Layer 2 of a small transformer language model trained on English Wikipedia (9 layers, counted from 0, width 128).
A neuron adds its activation times its output weights to the MLP's output. To switch it off is to set its activation to zero at one token and run the rest of the model.
A neuron's activation on a vector x is GELU(gate . x) times (in . x), where the dot is the dot product.

Input weights of the MLP neurons that the questions are about. A number n stands for (n - 500) times 0.0015.
n4 gate: 326 565 722 512 451 695 616 405 515 407 383 267 434 718 623 261 515 607 575 451 577 469 352 511 417 664 442 515 428 523 348 504 656 682 547 519 534 380 293 674 477 420 321 573 570 519 381 529 310 374 514 504 571 713 486 448 429 511 692 387 525 618 489 458 428 638 251 366 394 462 440 669 548 611 391 279 371 346 735 439 365 546 715 526 658 482 313 441 273 712 588 524 533 244 457 567 466 161 687 392 598 496 431 581 570 584 511 413 426 600 515 574 338 432 562 392 811 213 396 523 540 431 492 446 461 585 508 586
n59 gate: 428 599 537 759 278 657 310 419 381 525 410 392 566 546 148 331 504 410 496 525 621 423 568 442 301 658 844 779 815 522 746 286 662 717 461 299 346 445 816 508 379 639 260 553 352 463 745 459 308 475 552 593 404 613 585 475 664 454 421 553 492 442 626 593 606 435 496 764 466 319 554 689 479 753 508 693 384 723 611 367 543 521 601 383 443 309 414 508 525 602 562 590 574 332 663 404 622 372 558 409 516 447 320 238 665 487 592 309 639 345 578 351 603 639 500 470 483 491 296 504 415 586 322 273 456 658 428 336
n107 gate: 507 515 266 631 189 461 526 391 493 610 493 428 609 399 390 708 525 478 421 775 573 730 438 514 619 479 522 560 623 556 642 669 443 540 545 504 624 346 568 446 482 657 519 559 689 518 299 528 475 263 613 453 447 448 548 657 701 589 610 545 572 694 443 435 511 415 532 554 522 566 504 574 486 504 360 536 505 575 535 562 474 522 547 596 451 472 555 429 489 572 264 457 645 476 285 496 546 444 679 737 625 241 511 658 363 647 546 354 459 852 646 415 511 697 537 430 496 438 518 377 216 779 265 625 563 564 381 611
n173 gate: 261 596 756 323 710 570 527 451 478 399 635 475 349 715 554 419 598 454 395 373 646 431 405 574 348 661 379 723 523 590 493 587 597 698 469 328 638 391 605 629 226 324 613 445 457 623 592 427 407 548 579 364 522 442 398 500 406 448 448 313 598 530 470 466 154 388 478 519 610 272 327 500 374 485 462 387 578 560 474 600 577 431 353 732 570 584 565 734 662 451 564 454 544 393 623 511 372 408 380 523 507 348 304 399 522 277 287 362 598 696 705 356 629 538 262 523 492 553 734 640 576 519 633 656 504 593 613 605
n195 gate: 459 594 343 407 581 402 686 422 525 511 432 422 409 452 564 402 378 443 456 574 727 413 836 562 366 528 458 548 609 653 504 689 588 668 370 629 508 433 678 407 413 421 657 145 523 566 360 475 397 401 511 389 290 354 607 427 470 778 580 482 781 464 552 388 582 671 324 621 500 527 404 634 584 751 459 677 441 311 659 722 401 443 589 618 576 482 523 310 536 500 524 597 409 558 290 419 699 398 465 435 500 436 391 675 529 489 467 539 350 489 486 366 598 600 393 754 393 683 420 351 593 685 724 354 531 493 578 470
n305 gate: 518 544 603 500 439 581 611 413 605 446 556 517 429 543 517 599 565 227 741 511 640 562 518 151 431 577 526 425 613 545 625 363 333 402 575 626 280 435 496 485 300 437 541 560 571 721 577 486 496 418 514 435 618 479 685 575 540 411 738 511 673 465 496 391 453 400 564 654 659 408 507 571 415 781 363 414 478 597 585 375 644 441 464 561 514 277 346 471 546 297 641 608 422 525 712 464 575 560 370 530 437 583 162 485 486 456 664 615 612 662 339 507 263 601 407 566 395 504 571 619 643 533 751 622 702 379 623 327
n309 gate: 460 560 566 369 621 535 669 302 607 395 195 653 603 237 508 661 594 412 590 574 440 667 520 508 536 580 690 461 761 374 597 711 376 524 407 675 603 555 437 693 299 736 545 515 173 485 160 485 617 434 511 308 259 270 375 523 641 512 512 477 673 462 562 528 488 516 543 597 512 500 488 320 454 527 457 648 392 410 385 568 379 368 732 632 592 489 703 666 611 547 326 544 769 542 488 446 621 312 434 540 496 500 428 458 542 312 659 398 285 468 561 354 431 480 472 172 426 466 361 415 602 700 460 643 362 376 575 332
n4 in: 370 258 381 286 384 480 277 561 430 536 457 807 413 653 318 741 637 479 432 652 821 455 650 516 317 538 317 544 744 508 492 584 508 646 587 404 194 339 263 241 521 332 734 399 546 694 726 613 532 711 492 476 464 326 442 704 649 723 413 563 566 461 712 557 724 471 496 492 427 541 492 559 492 536 380 484 362 613 555 447 533 451 512 636 586 372 545 504 371 549 560 774 603 575 449 381 452 583 543 757 527 376 398 694 480 751 584 282 425 512 375 559 417 347 533 669 592 569 806 354 457 484 472 597 525 532 645 428
n59 in: 535 370 188 482 579 323 500 513 851 404 538 467 444 425 580 422 667 603 259 535 293 585 411 444 482 571 677 417 193 186 557 632 348 491 223 871 594 382 307 500 396 573 441 585 541 361 424 389 644 708 399 544 478 411 555 347 478 470 500 308 559 99 658 323 531 451 474 360 500 513 465 633 539 764 653 465 335 583 594 397 734 518 646 448 509 305 907 292 513 566 626 418 530 427 449 496 745 340 402 577 602 348 603 387 655 491 465 606 555 554 376 293 354 496 414 590 676 372 448 450 458 603 114 449 123 366 429 710
n107 in: 437 440 381 565 529 518 511 437 389 504 489 517 557 445 461 507 408 391 588 580 451 347 441 569 522 610 371 464 266 568 540 588 486 248 405 569 608 320 555 341 538 710 367 628 386 533 384 810 758 688 556 592 551 677 426 405 599 504 395 496 401 558 412 574 522 338 507 566 625 447 292 321 529 417 441 478 680 654 457 459 647 478 452 464 382 468 343 377 350 230 430 411 554 604 600 776 295 324 352 447 408 398 616 394 446 155 420 401 603 650 436 691 791 665 606 417 537 433 398 732 479 414 311 500 508 413 378 518
n173 in: 387 215 417 420 503 345 687 525 565 659 554 510 541 647 584 576 525 446 629 381 579 578 475 324 610 395 438 514 457 761 729 696 566 489 406 497 564 455 419 616 446 439 544 578 739 296 704 350 594 476 453 609 396 368 409 510 392 753 479 364 510 510 413 518 518 626 344 469 746 697 507 524 424 562 608 483 618 507 421 596 392 529 412 709 760 514 504 587 565 581 623 477 679 486 191 268 322 479 556 608 493 406 496 658 373 418 583 507 482 586 565 411 521 542 504 672 511 628 545 399 402 389 337 622 254 562 482 608
n195 in: 289 656 673 527 511 449 707 466 533 626 406 461 577 560 500 562 410 615 481 526 462 359 628 397 568 347 608 393 530 620 489 578 471 402 303 608 511 444 545 455 504 344 535 322 450 537 634 369 745 445 325 429 481 230 410 129 545 519 747 358 328 577 686 346 303 626 330 597 583 431 630 394 544 655 649 548 483 392 449 397 485 477 346 507 292 565 401 282 354 413 559 625 412 697 543 478 444 647 468 554 453 450 687 436 292 703 485 399 175 359 533 364 606 702 388 523 235 403 559 512 428 580 504 482 314 526 387 340
n305 in: 593 606 584 353 478 493 523 474 698 430 680 405 529 522 472 747 719 564 555 412 401 775 279 335 597 370 600 397 410 431 515 581 189 350 446 500 688 670 519 500 489 561 604 489 339 533 530 586 607 529 475 522 563 350 693 551 844 379 609 673 429 456 504 463 496 424 617 496 578 576 637 409 376 504 689 485 537 544 681 455 656 500 634 356 594 575 575 405 439 384 575 310 489 359 574 544 415 725 276 660 439 546 617 540 312 724 559 575 523 534 504 587 180 582 427 542 289 380 504 715 607 724 683 493 692 394 489 452
n309 in: 511 383 338 489 282 437 496 601 535 610 462 722 468 572 369 461 543 621 357 557 573 646 525 666 486 494 489 507 370 485 496 428 475 533 593 472 344 686 450 464 162 441 589 396 360 433 650 490 326 663 562 672 507 352 576 507 564 553 394 733 335 570 475 309 656 489 507 343 597 302 389 433 680 711 346 372 514 514 364 493 485 679 310 539 531 493 387 465 601 500 443 477 553 493 241 635 625 384 534 411 583 400 504 481 511 562 301 978 574 482 556 310 570 633 519 419 582 392 504 589 507 357 489 376 463 574 241 539

Output weights of the MLP neurons that the questions are about. A number n stands for (n - 500) times 0.0012.
n4: 210 194 643 545 571 119 631 534 342 232 663 757 421 602 624 397 581 429 479 304 649 364 464 449 491 580 522 272 601 543 600 383 389 544 696 679 609 512 415 335 417 575 475 550 682 500 452 656 377 542 388 707 237 531 640 647 357 530 341 144 705 560 228 684 473 300 293 578 548 399 483 646 509 629 628 390 586 401 526 659 419 270 676 351 529 551 522 469 483 984 356 702 244 548 414 539 606 574 472 475 343 378 458 551 384 548 407 400 266 459 546 468 316 638 641 487 629 436 475 414 597 516 586 551 267 347 657 663
n59: 513 408 521 571 527 473 301 425 495 712 446 265 573 391 394 407 692 536 628 648 235 540 692 543 339 440 658 579 554 456 462 397 553 512 327 408 552 686 388 465 714 597 582 416 610 422 750 521 561 780 431 437 624 618 381 602 845 491 360 646 650 644 424 504 177 470 823 551 368 431 417 483 624 500 654 548 451 482 554 248 351 413 500 644 559 535 371 444 701 517 423 929 427 599 580 295 469 276 575 538 513 581 119 400 540 981 627 406 441 739 617 475 517 834 674 943 611 593 388 544 646 567 376 561 730 566 325 381
n107: 470 598 348 634 429 580 420 664 570 595 713 551 471 546 649 479 641 482 592 828 469 781 280 284 671 469 473 513 851 483 471 684 560 348 386 474 399 550 457 245 299 441 538 436 696 171 570 615 418 344 586 355 271 496 512 565 445 639 847 646 418 423 582 285 322 366 554 289 543 559 744 735 388 621 337 785 651 448 646 461 598 649 572 428 463 517 687 496 705 500 421 754 567 469 352 530 649 491 480 438 675 277 258 580 474 588 451 456 186 342 267 334 492 361 524 421 344 672 450 401 573 668 711 646 509 447 730 376
n173: 527 545 479 721 379 574 279 473 427 582 624 578 351 418 578 457 215 370 718 473 303 459 357 642 404 380 643 657 651 253 622 326 339 450 557 589 139 444 485 425 618 814 391 486 365 311 668 685 453 443 335 538 617 491 729 518 570 446 452 563 495 471 545 442 718 181 547 340 266 420 827 426 646 753 554 540 522 585 426 509 286 789 424 367 341 327 641 225 408 584 471 466 333 274 595 514 665 299 563 560 587 582 709 699 743 477 611 797 325 470 337 335 439 271 549 348 455 487 150 234 351 534 234 536 505 445 481 446
n195: 585 282 423 593 468 634 332 338 408 396 509 241 299 582 396 310 562 505 683 358 500 646 185 646 359 345 293 469 692 302 704 291 687 383 877 451 394 664 247 668 430 475 496 739 644 341 409 569 227 799 580 379 491 851 517 622 421 446 314 657 395 412 405 662 454 504 453 522 445 504 674 294 583 274 540 407 420 734 366 478 496 736 509 700 513 447 622 841 753 496 515 343 544 597 582 450 633 555 500 694 692 642 607 522 451 212 477 518 735 613 438 601 561 257 697 334 509 536 609 842 398 427 504 652 596 373 528 491
n305: 370 496 260 457 295 449 142 523 541 522 538 588 377 320 882 158 446 723 461 415 454 573 553 509 642 617 639 536 408 306 448 841 724 500 289 312 200 556 664 682 793 450 382 562 519 266 454 341 512 372 571 584 518 430 782 473 394 536 381 410 692 795 446 505 546 841 222 600 435 584 424 399 807 396 518 643 463 568 283 500 348 562 571 665 522 540 864 488 504 576 524 594 266 357 440 459 531 582 318 759 610 583 495 562 658 234 403 459 431 513 451 619 513 589 436 292 645 311 518 468 432 324 613 379 466 225 382 558
n309: 500 550 831 428 588 325 504 300 387 329 331 601 554 271 386 496 307 291 570 458 660 556 383 517 267 476 644 547 677 500 479 718 231 646 824 542 637 789 299 416 516 632 504 662 170 781 389 443 596 289 513 389 398 221 553 589 492 526 567 581 302 599 581 449 360 525 531 406 688 692 504 322 477 598 711 412 488 475 626 432 243 307 701 471 423 270 650 578 479 429 394 486 604 548 788 556 336 405 484 524 504 349 537 450 483 414 587 315 378 430 746 460 608 245 333 92 423 534 479 577 500 629 695 635 450 444 407 449

Each question names a token from some text and the token that comes next. It shows the vector x that enters the MLP there. A number n stands for (n - 500) times 0.0057.

Then comes g, the gradient of the next token's log-probability with respect to the MLP's output, scaled to length 1. A neuron's effect is roughly proportional to its activation times (output weights . g). A number n stands for (n - 500) times 0.00083.

"ities", then " such"
x: 550 463 358 358 574 448 659 532 783 473 688 545 664 439 632 505 495 654 433 416 459 420 606 667 591 440 529 484 388 581 542 641 685 434 562 471 371 463 514 436 495 403 461 558 599 505 524 436 491 419 438 499 555 312 450 629 465 409 488 461 709 570 431 586 515 578 486 739 444 487 481 605 360 638 543 515 481 520 458 567 562 301 618 527 347 582 538 318 522 276 574 544 401 461 600 522 553 502 357 626 597 688 440 464 445 517 549 638 547 795 560 600 534 440 570 442 407 488 744 495 327 464 609 345 497 448 339 531
g: 675 312 583 412 462 468 530 680 452 762 485 664 530 362 592 445 509 575 342 513 541 540 528 570 438 495 537 487 456 470 594 490 469 569 415 560 511 508 497 506 444 547 650 395 476 492 436 547 505 565 509 532 550 393 475 582 505 534 418 587 195 585 561 509 281 558 467 541 772 566 456 481 706 651 267 466 522 394 269 408 443 374 758 722 472 688 441 422 459 586 468 515 576 486 636 426 628 548 703 676 578 622 535 608 542 487 191 472 460 415 494 629 627 464 657 488 504 610 413 444 550 600 351 495 427 538 342 596
Which neuron, switched off, lowers the next token's probability most? n305

" D", then "u"
x: 429 381 435 393 492 349 347 423 619 575 588 524 558 293 351 430 530 525 443 490 514 496 491 607 519 437 633 567 497 470 504 409 399 542 408 461 506 571 556 317 563 593 520 371 533 304 739 517 431 536 523 455 598 471 700 487 541 420 327 501 454 494 591 490 552 346 504 436 569 462 556 411 543 530 509 499 481 623 498 318 539 529 643 368 458 500 478 497 604 370 405 341 528 388 456 471 657 433 480 574 533 506 688 309 524 573 520 529 652 524 625 474 463 675 524 584 565 578 420 528 445 686 291 453 447 581 387 630
g: 358 658 614 587 305 446 450 530 637 351 559 490 592 576 424 457 494 561 511 635 346 581 622 665 325 494 416 497 451 446 555 473 559 520 599 537 364 481 464 420 282 447 379 405 423 577 358 433 538 450 525 452 407 478 450 385 517 479 455 417 330 403 334 529 581 558 617 424 481 471 585 499 375 438 483 530 514 518 499 437 573 507 611 381 619 338 501 497 426 401 419 441 415 424 504 466 526 424 608 714 673 818 523 406 311 677 407 423 445 441 604 676 592 412 667 781 442 674 512 508 521 418 354 372 496 433 894 438
Which neuron, switched off, lowers the next token's probability most? n59

"B", then "ro"
x: 371 558 386 379 454 447 567 454 569 495 411 569 589 541 467 449 361 632 477 569 485 428 424 506 484 436 426 501 535 641 500 616 449 406 499 605 637 682 575 536 527 463 614 310 552 283 565 596 314 567 486 436 427 417 581 412 411 434 540 409 442 558 591 384 492 378 477 373 473 600 677 504 491 536 431 512 481 570 624 480 604 612 652 454 479 555 492 645 499 433 486 553 353 569 512 544 437 413 638 527 623 377 572 701 398 674 668 469 665 312 559 331 616 633 562 582 480 508 411 510 546 266 392 537 478 599 400 406
g: 555 558 533 480 519 443 345 557 542 582 301 433 292 645 561 499 408 477 598 468 594 510 509 533 434 481 572 575 569 616 390 519 578 441 498 151 454 565 727 536 728 445 703 401 599 450 260 446 478 508 497 439 484 521 513 574 495 322 463 469 412 447 349 502 547 374 502 537 89 424 732 545 487 594 420 550 520 636 502 548 418 377 397 441 523 487 452 387 286 548 462 636 420 424 576 592 636 518 354 501 578 529 404 639 519 592 533 647 463 462 497 571 610 618 319 561 581 560 500 663 692 643 488 574 365 638 365 474
Which neuron, switched off, raises the next token's probability most? n195

" K", then "ens"
x: 446 435 396 501 420 357 468 523 541 510 497 534 554 335 490 559 416 472 529 632 546 562 412 519 561 437 398 531 513 512 542 615 369 376 491 506 487 410 502 503 532 647 612 401 483 321 468 561 456 442 623 467 550 477 666 577 361 448 621 664 363 474 454 373 621 251 542 432 497 650 568 362 456 491 316 564 480 537 583 581 580 520 483 448 352 552 481 601 507 347 382 290 547 454 423 648 470 446 485 556 553 481 614 431 439 394 531 467 454 615 592 528 515 583 680 557 457 409 457 463 448 583 498 598 491 476 417 684
g: 557 565 665 479 567 446 422 364 505 617 573 532 571 548 389 538 558 525 593 471 630 765 250 565 594 495 543 512 479 663 540 495 299 509 777 572 620 674 378 570 399 528 549 570 464 537 289 543 462 249 476 520 465 557 589 496 620 541 625 603 535 657 234 678 608 533 453 592 502 492 448 417 532 492 516 588 503 543 598 535 506 316 827 549 463 637 539 458 614 462 387 470 364 456 486 391 498 519 430 623 431 504 426 433 832 484 418 531 406 509 529 491 404 416 290 385 549 558 523 596 701 554 321 527 521 385 487 404
Which neuron, switched off, lowers the next token's probability most? n107

"pt", then " to"
x: 541 763 536 362 474 481 532 450 693 448 501 529 503 593 476 541 646 805 440 632 762 667 553 554 517 439 548 496 457 418 640 631 400 409 543 497 611 416 513 509 598 448 656 452 343 485 559 401 471 483 397 576 350 546 361 444 454 499 432 254 605 654 560 568 740 564 473 514 530 387 432 395 398 526 596 371 481 513 367 530 676 443 683 403 551 697 671 497 559 488 396 549 368 538 632 520 541 585 651 308 517 336 543 612 581 595 314 427 233 494 578 452 506 587 624 491 481 534 354 538 467 276 357 554 523 623 576 484
g: 510 410 295 573 499 484 308 421 430 415 470 355 484 446 483 404 355 603 715 407 473 508 421 593 338 479 527 418 510 398 541 453 497 453 634 431 504 663 636 473 439 448 634 146 467 495 446 487 462 443 722 532 669 439 462 521 487 304 421 497 285 463 507 495 313 601 661 564 465 435 462 415 506 553 370 334 505 391 491 419 467 494 337 689 388 470 546 509 514 420 551 229 488 530 446 438 577 513 423 477 522 337 567 431 714 462 453 834 595 520 504 467 659 548 460 584 324 621 598 411 403 514 255 613 400 536 523 597
Which neuron, switched off, lowers the next token's probability most? n195

"iness", then " on"
x: 496 443 557 296 447 482 644 694 584 693 584 415 437 556 510 538 358 471 460 484 630 672 288 519 597 441 417 489 494 223 478 566 549 391 457 350 541 386 418 530 581 364 532 555 673 513 325 434 441 489 551 632 524 422 487 586 397 508 403 313 575 592 561 614 420 702 629 692 491 484 550 423 736 492 565 595 482 570 446 617 560 305 623 724 340 722 428 621 322 534 392 455 348 745 459 489 566 629 503 619 535 510 429 617 402 892 588 671 631 488 447 479 436 513 401 477 680 414 477 565 405 411 382 493 495 498 333 504
g: 514 486 463 434 589 551 404 493 646 457 495 391 557 501 652 519 768 434 555 508 711 422 525 504 564 501 516 555 717 399 428 643 493 478 299 603 572 588 380 523 361 559 502 261 648 566 502 556 566 522 654 451 462 475 510 671 412 664 601 546 345 528 447 264 745 540 359 457 315 553 488 673 451 533 593 512 482 510 611 422 341 311 306 389 416 446 522 573 379 529 716 460 504 486 459 483 541 483 478 410 258 390 431 553 347 554 677 660 474 571 548 559 659 574 572 374 350 595 363 674 421 297 505 510 562 464 364 487
Which neuron, switched off, raises the next token's probability most? n107

" sc", then "ream"
x: 427 202 387 427 629 412 709 495 620 525 525 417 419 540 499 492 653 581 226 486 489 443 450 516 403 438 412 479 517 462 462 630 514 458 333 540 459 614 642 484 423 469 465 492 557 541 639 301 628 546 598 381 537 496 566 287 639 542 498 636 507 605 406 461 392 552 514 309 532 472 659 388 426 452 573 441 481 452 320 322 445 450 420 400 577 547 473 466 535 359 824 438 308 573 450 556 518 551 398 502 540 470 669 192 401 438 531 499 594 401 547 549 422 624 460 495 653 772 349 364 496 477 533 473 600 614 564 601
g: 628 228 516 505 628 391 536 575 492 443 606 541 453 610 393 457 448 471 560 376 546 448 794 503 500 501 765 558 465 376 454 577 251 359 403 650 436 321 410 476 628 548 477 474 589 361 641 510 550 581 560 498 586 384 529 469 382 376 328 410 490 453 600 452 579 542 311 543 262 411 636 566 428 549 761 594 501 587 490 423 560 400 406 617 475 634 435 455 549 496 593 556 491 476 537 528 645 481 300 454 609 413 451 446 421 546 805 436 387 502 445 445 517 609 522 650 575 380 580 513 354 584 447 437 431 571 193 572
Which neuron, switched off, lowers the next token's probability most? n173

" not", then "es"
x: 449 393 446 324 478 565 648 396 487 517 598 419 635 352 453 575 616 564 504 418 417 494 541 513 552 438 693 321 439 724 451 445 298 532 584 469 666 484 615 485 479 517 515 642 457 459 721 568 510 581 541 596 566 417 419 583 590 577 406 414 547 679 587 432 415 579 709 518 502 577 403 519 518 267 417 428 480 490 99 544 494 526 489 688 579 611 477 557 555 534 510 423 559 576 470 456 406 612 626 479 465 529 561 496 430 586 472 627 514 716 534 612 444 541 368 460 416 423 399 382 496 657 680 455 420 596 261 580
g: 549 620 500 444 548 417 447 506 533 514 622 513 324 304 537 497 505 438 519 259 431 629 410 594 371 509 286 449 443 663 603 493 512 337 565 685 651 462 687 626 331 446 509 718 619 408 471 520 531 459 505 502 411 533 510 382 418 716 654 732 802 563 507 668 660 431 506 546 354 433 654 439 628 581 404 606 487 414 557 756 415 529 546 499 426 543 568 492 385 469 734 438 405 572 614 534 648 570 514 558 664 456 591 510 472 550 486 461 377 474 388 478 632 454 634 552 479 633 384 393 572 559 570 405 558 466 734 584
Which neuron, switched off, lowers the next token's probability most? n173

" str", then "ate"
x: 576 550 517 465 742 421 602 490 557 533 533 510 491 547 569 477 373 714 358 551 278 698 529 409 565 437 426 444 421 275 491 499 356 497 610 481 517 571 547 547 465 462 563 458 392 543 557 474 575 647 715 469 644 441 496 569 719 547 388 615 528 646 480 538 482 531 596 615 497 411 637 362 362 627 527 342 481 516 413 588 748 425 643 547 405 416 399 676 608 541 375 422 464 345 292 484 475 549 359 631 552 367 560 510 458 473 683 374 499 693 528 485 305 455 519 337 591 685 499 552 461 456 527 430 523 651 491 485
g: 778 711 424 552 556 361 467 556 521 451 442 601 420 594 421 428 579 665 545 554 543 689 528 528 484 491 253 708 565 315 465 530 502 485 413 514 425 515 394 365 477 445 477 558 573 494 627 520 538 430 707 427 492 534 433 455 415 401 298 499 768 256 668 275 573 480 495 531 516 418 821 512 708 575 253 345 513 317 640 527 494 465 360 478 607 502 627 495 566 409 582 425 414 579 447 510 478 550 486 524 507 476 543 519 560 549 559 653 388 430 616 519 363 611 289 669 601 492 443 386 434 626 513 526 466 424 484 475
Which neuron, switched off, raises the next token's probability most? n309

" ac", then "adem"
x: 417 459 508 335 685 367 546 713 597 608 549 466 215 585 639 379 501 594 430 471 193 470 618 394 431 438 555 404 433 436 337 536 452 462 411 623 457 625 632 527 568 467 624 491 445 552 573 643 545 599 664 369 496 443 504 383 510 371 552 432 558 545 406 442 481 530 493 569 560 526 594 454 368 583 574 491 481 551 380 396 673 343 500 595 345 494 445 491 481 494 547 417 411 520 251 569 465 480 331 600 536 366 488 349 431 631 337 596 229 524 555 478 520 543 523 495 401 243 435 476 353 598 713 578 440 558 393 668
g: 415 377 534 414 475 410 714 428 519 395 293 607 526 675 605 436 298 519 629 487 618 396 650 318 452 503 451 526 509 553 470 413 539 311 923 647 509 547 492 369 311 472 514 393 398 565 596 433 500 529 595 416 637 600 541 562 469 315 573 533 583 489 678 438 535 622 831 436 422 424 423 572 389 399 491 421 492 592 353 480 503 566 545 631 503 505 550 543 424 413 489 660 533 520 509 459 473 447 400 515 551 365 439 621 479 490 348 405 659 515 562 564 492 496 408 355 625 522 608 494 418 541 351 763 501 480 364 282
Which neuron, switched off, lowers the next token's probability most? n195

"ell", then "ing"
x: 488 504 484 419 442 384 522 598 526 387 641 327 429 504 513 530 315 381 555 534 406 491 465 524 579 438 473 502 549 557 495 626 441 543 535 557 707 571 382 530 515 418 514 469 801 472 434 627 582 355 362 480 423 446 537 333 594 563 359 523 606 571 471 492 521 551 551 529 536 372 563 511 366 363 690 740 480 624 511 356 513 399 486 469 401 771 578 512 507 548 427 461 517 505 450 520 389 551 634 260 302 539 445 591 462 501 488 441 508 533 620 433 543 639 447 480 591 549 663 428 626 367 363 415 401 476 585 550
g: 481 396 554 477 441 482 638 492 478 490 732 433 524 336 619 502 649 446 530 546 565 269 557 581 668 465 471 467 507 371 464 542 437 428 691 421 510 412 632 458 430 448 495 362 537 437 588 394 503 533 339 565 457 454 539 647 471 559 675 411 481 447 275 725 526 378 433 501 393 564 626 440 522 486 511 463 529 779 422 716 583 557 347 570 367 580 422 448 417 457 337 621 487 524 608 427 453 626 637 615 419 432 467 516 317 685 430 538 233 519 406 440 775 654 587 379 646 579 448 260 520 457 671 592 449 632 518 384
Which neuron, switched off, lowers the next token's probability most? n4

" in", then " the"
x: 386 543 524 524 528 411 491 479 626 572 630 531 448 528 681 366 633 517 413 502 500 390 535 400 640 438 506 522 513 511 522 387 519 575 707 618 612 721 588 313 468 502 365 475 635 348 517 489 508 486 605 493 499 449 510 517 418 478 617 387 290 682 503 354 492 604 578 436 766 654 557 466 567 580 578 481 481 463 353 499 497 373 709 625 338 465 563 585 485 393 475 362 432 511 568 547 528 538 525 566 336 595 445 551 305 582 537 544 433 446 480 573 520 470 454 547 395 618 389 456 342 494 492 469 775 443 264 418
g: 577 565 454 424 597 477 286 406 506 588 436 424 453 594 385 430 495 458 353 454 397 495 456 424 441 500 664 472 419 646 474 523 386 366 264 346 473 543 519 667 433 491 415 304 483 457 514 426 531 610 590 597 683 427 524 592 480 228 442 434 401 524 710 492 457 622 331 449 635 389 380 254 337 568 582 517 500 508 589 662 380 401 623 736 316 502 539 569 552 469 331 540 623 545 374 451 538 615 459 512 661 660 511 432 558 413 470 301 527 531 556 486 560 362 339 371 603 563 472 336 417 412 205 508 436 525 647 596
Which neuron, switched off, lowers the next token's probability most? n305

"t", then "uring"
x: 456 544 441 524 463 378 383 487 425 444 433 372 502 575 468 525 367 474 374 404 447 639 605 471 572 439 478 470 570 503 475 469 584 398 476 487 575 592 405 555 557 614 249 419 619 357 452 446 717 491 503 464 418 399 529 616 452 591 490 557 552 597 600 648 446 414 430 516 420 518 717 351 555 333 720 566 480 412 475 662 686 437 453 436 654 502 640 330 664 554 381 603 478 455 350 550 601 463 511 419 468 715 407 653 604 483 496 456 523 665 547 627 536 456 681 315 399 715 340 613 438 518 368 298 585 520 443 483
g: 558 559 475 616 361 446 367 507 412 353 531 436 531 423 565 412 625 461 439 536 432 322 659 636 454 482 449 397 387 521 406 420 612 524 299 523 355 515 793 598 497 568 661 399 512 387 432 458 526 403 406 511 596 609 551 396 449 653 668 528 625 504 455 502 473 444 314 416 260 585 531 440 545 600 527 507 521 322 496 277 522 599 710 531 464 732 553 347 458 498 341 606 406 516 530 536 713 603 676 563 353 482 608 279 585 421 529 315 557 495 415 517 308 629 360 515 335 263 398 472 471 461 607 458 490 405 548 402
Which neuron, switched off, lowers the next token's probability most? n309

"ir", then " d"
x: 417 490 585 454 402 410 506 477 409 464 566 392 380 603 610 616 696 441 511 678 482 539 573 389 666 437 506 405 477 269 628 613 517 359 550 513 499 614 448 584 483 531 670 563 535 421 563 341 456 533 416 584 478 452 628 634 514 582 471 570 573 616 412 439 672 451 583 480 478 612 664 538 426 564 526 571 481 345 506 486 652 439 373 345 540 537 485 524 432 603 435 426 488 535 484 516 308 507 551 582 438 584 619 791 562 506 455 524 496 677 597 503 310 608 459 557 451 581 486 471 559 536 973 424 486 342 536 554
g: 492 636 449 399 551 569 705 504 665 466 597 575 687 271 448 444 459 402 623 698 483 478 852 527 628 537 604 556 567 364 496 573 547 506 442 608 414 373 787 416 551 532 604 627 509 585 528 490 447 597 653 455 496 417 502 556 613 494 297 524 637 669 407 513 468 349 455 562 577 624 564 487 505 675 543 594 468 511 520 400 527 289 483 296 525 382 561 460 639 558 628 502 382 402 462 386 601 369 420 441 526 259 389 438 625 628 507 362 647 529 365 589 600 536 498 593 429 468 426 608 585 613 480 274 496 518 455 312
Which neuron, switched off, lowers the next token's probability most? n305

"ake", then " sh"
x: 520 580 591 562 502 532 409 544 552 379 601 396 526 413 589 640 571 426 657 486 571 647 576 522 493 439 524 507 477 545 427 587 468 460 363 332 648 457 289 509 462 485 389 473 315 458 547 538 718 505 403 461 490 345 470 563 348 576 485 463 598 532 324 563 477 527 230 627 548 452 496 528 328 333 696 585 480 452 533 512 241 638 449 625 459 616 425 475 354 537 392 385 423 461 377 669 691 664 779 534 534 403 361 711 355 631 541 560 397 567 590 526 582 510 629 392 480 586 488 428 386 456 721 490 418 432 343 485
g: 341 324 498 616 484 672 511 458 541 448 494 524 361 469 485 608 358 528 575 416 631 428 597 574 482 523 501 599 501 386 415 415 777 318 532 347 281 537 550 530 581 435 513 681 566 382 666 381 595 649 529 486 648 534 458 533 427 422 333 684 560 550 243 385 384 534 446 458 517 479 402 407 532 544 452 496 492 759 639 663 640 527 287 325 392 434 547 370 507 631 480 429 490 418 384 448 482 554 389 683 695 555 609 439 535 291 410 636 574 341 533 675 439 542 513 430 588 543 421 388 638 558 416 521 379 458 443 689
Which neuron, switched off, lowers the next token's probability most? n195

")", then " and"
x: 482 677 421 503 533 528 574 500 487 554 493 294 406 404 745 474 510 667 586 394 598 483 489 459 695 438 490 400 364 471 555 459 534 428 677 400 528 540 513 526 480 540 671 493 715 348 530 588 399 420 574 343 541 500 531 517 211 399 540 477 376 646 517 444 334 430 450 479 454 571 515 559 681 420 449 538 480 406 451 471 310 583 543 379 483 638 441 538 593 590 646 412 300 521 422 495 487 485 753 607 495 629 383 516 561 528 525 605 362 406 592 540 514 455 586 562 443 352 379 506 542 477 604 469 369 277 240 644
g: 590 406 652 505 446 313 529 654 479 485 529 290 630 510 806 409 372 573 456 461 431 519 488 508 546 487 294 466 342 419 558 522 592 582 397 537 602 666 521 438 593 456 460 257 385 538 485 415 530 543 251 438 586 417 685 395 452 622 467 368 314 596 464 531 553 597 656 455 389 581 423 359 677 562 355 496 512 560 381 247 496 508 445 619 437 545 562 450 574 423 282 514 668 551 427 606 468 587 414 529 454 473 589 415 362 423 418 724 460 355 421 466 486 710 397 317 441 444 537 466 531 555 384 431 664 538 281 495
Which neuron, switched off, lowers the next token's probability most? n4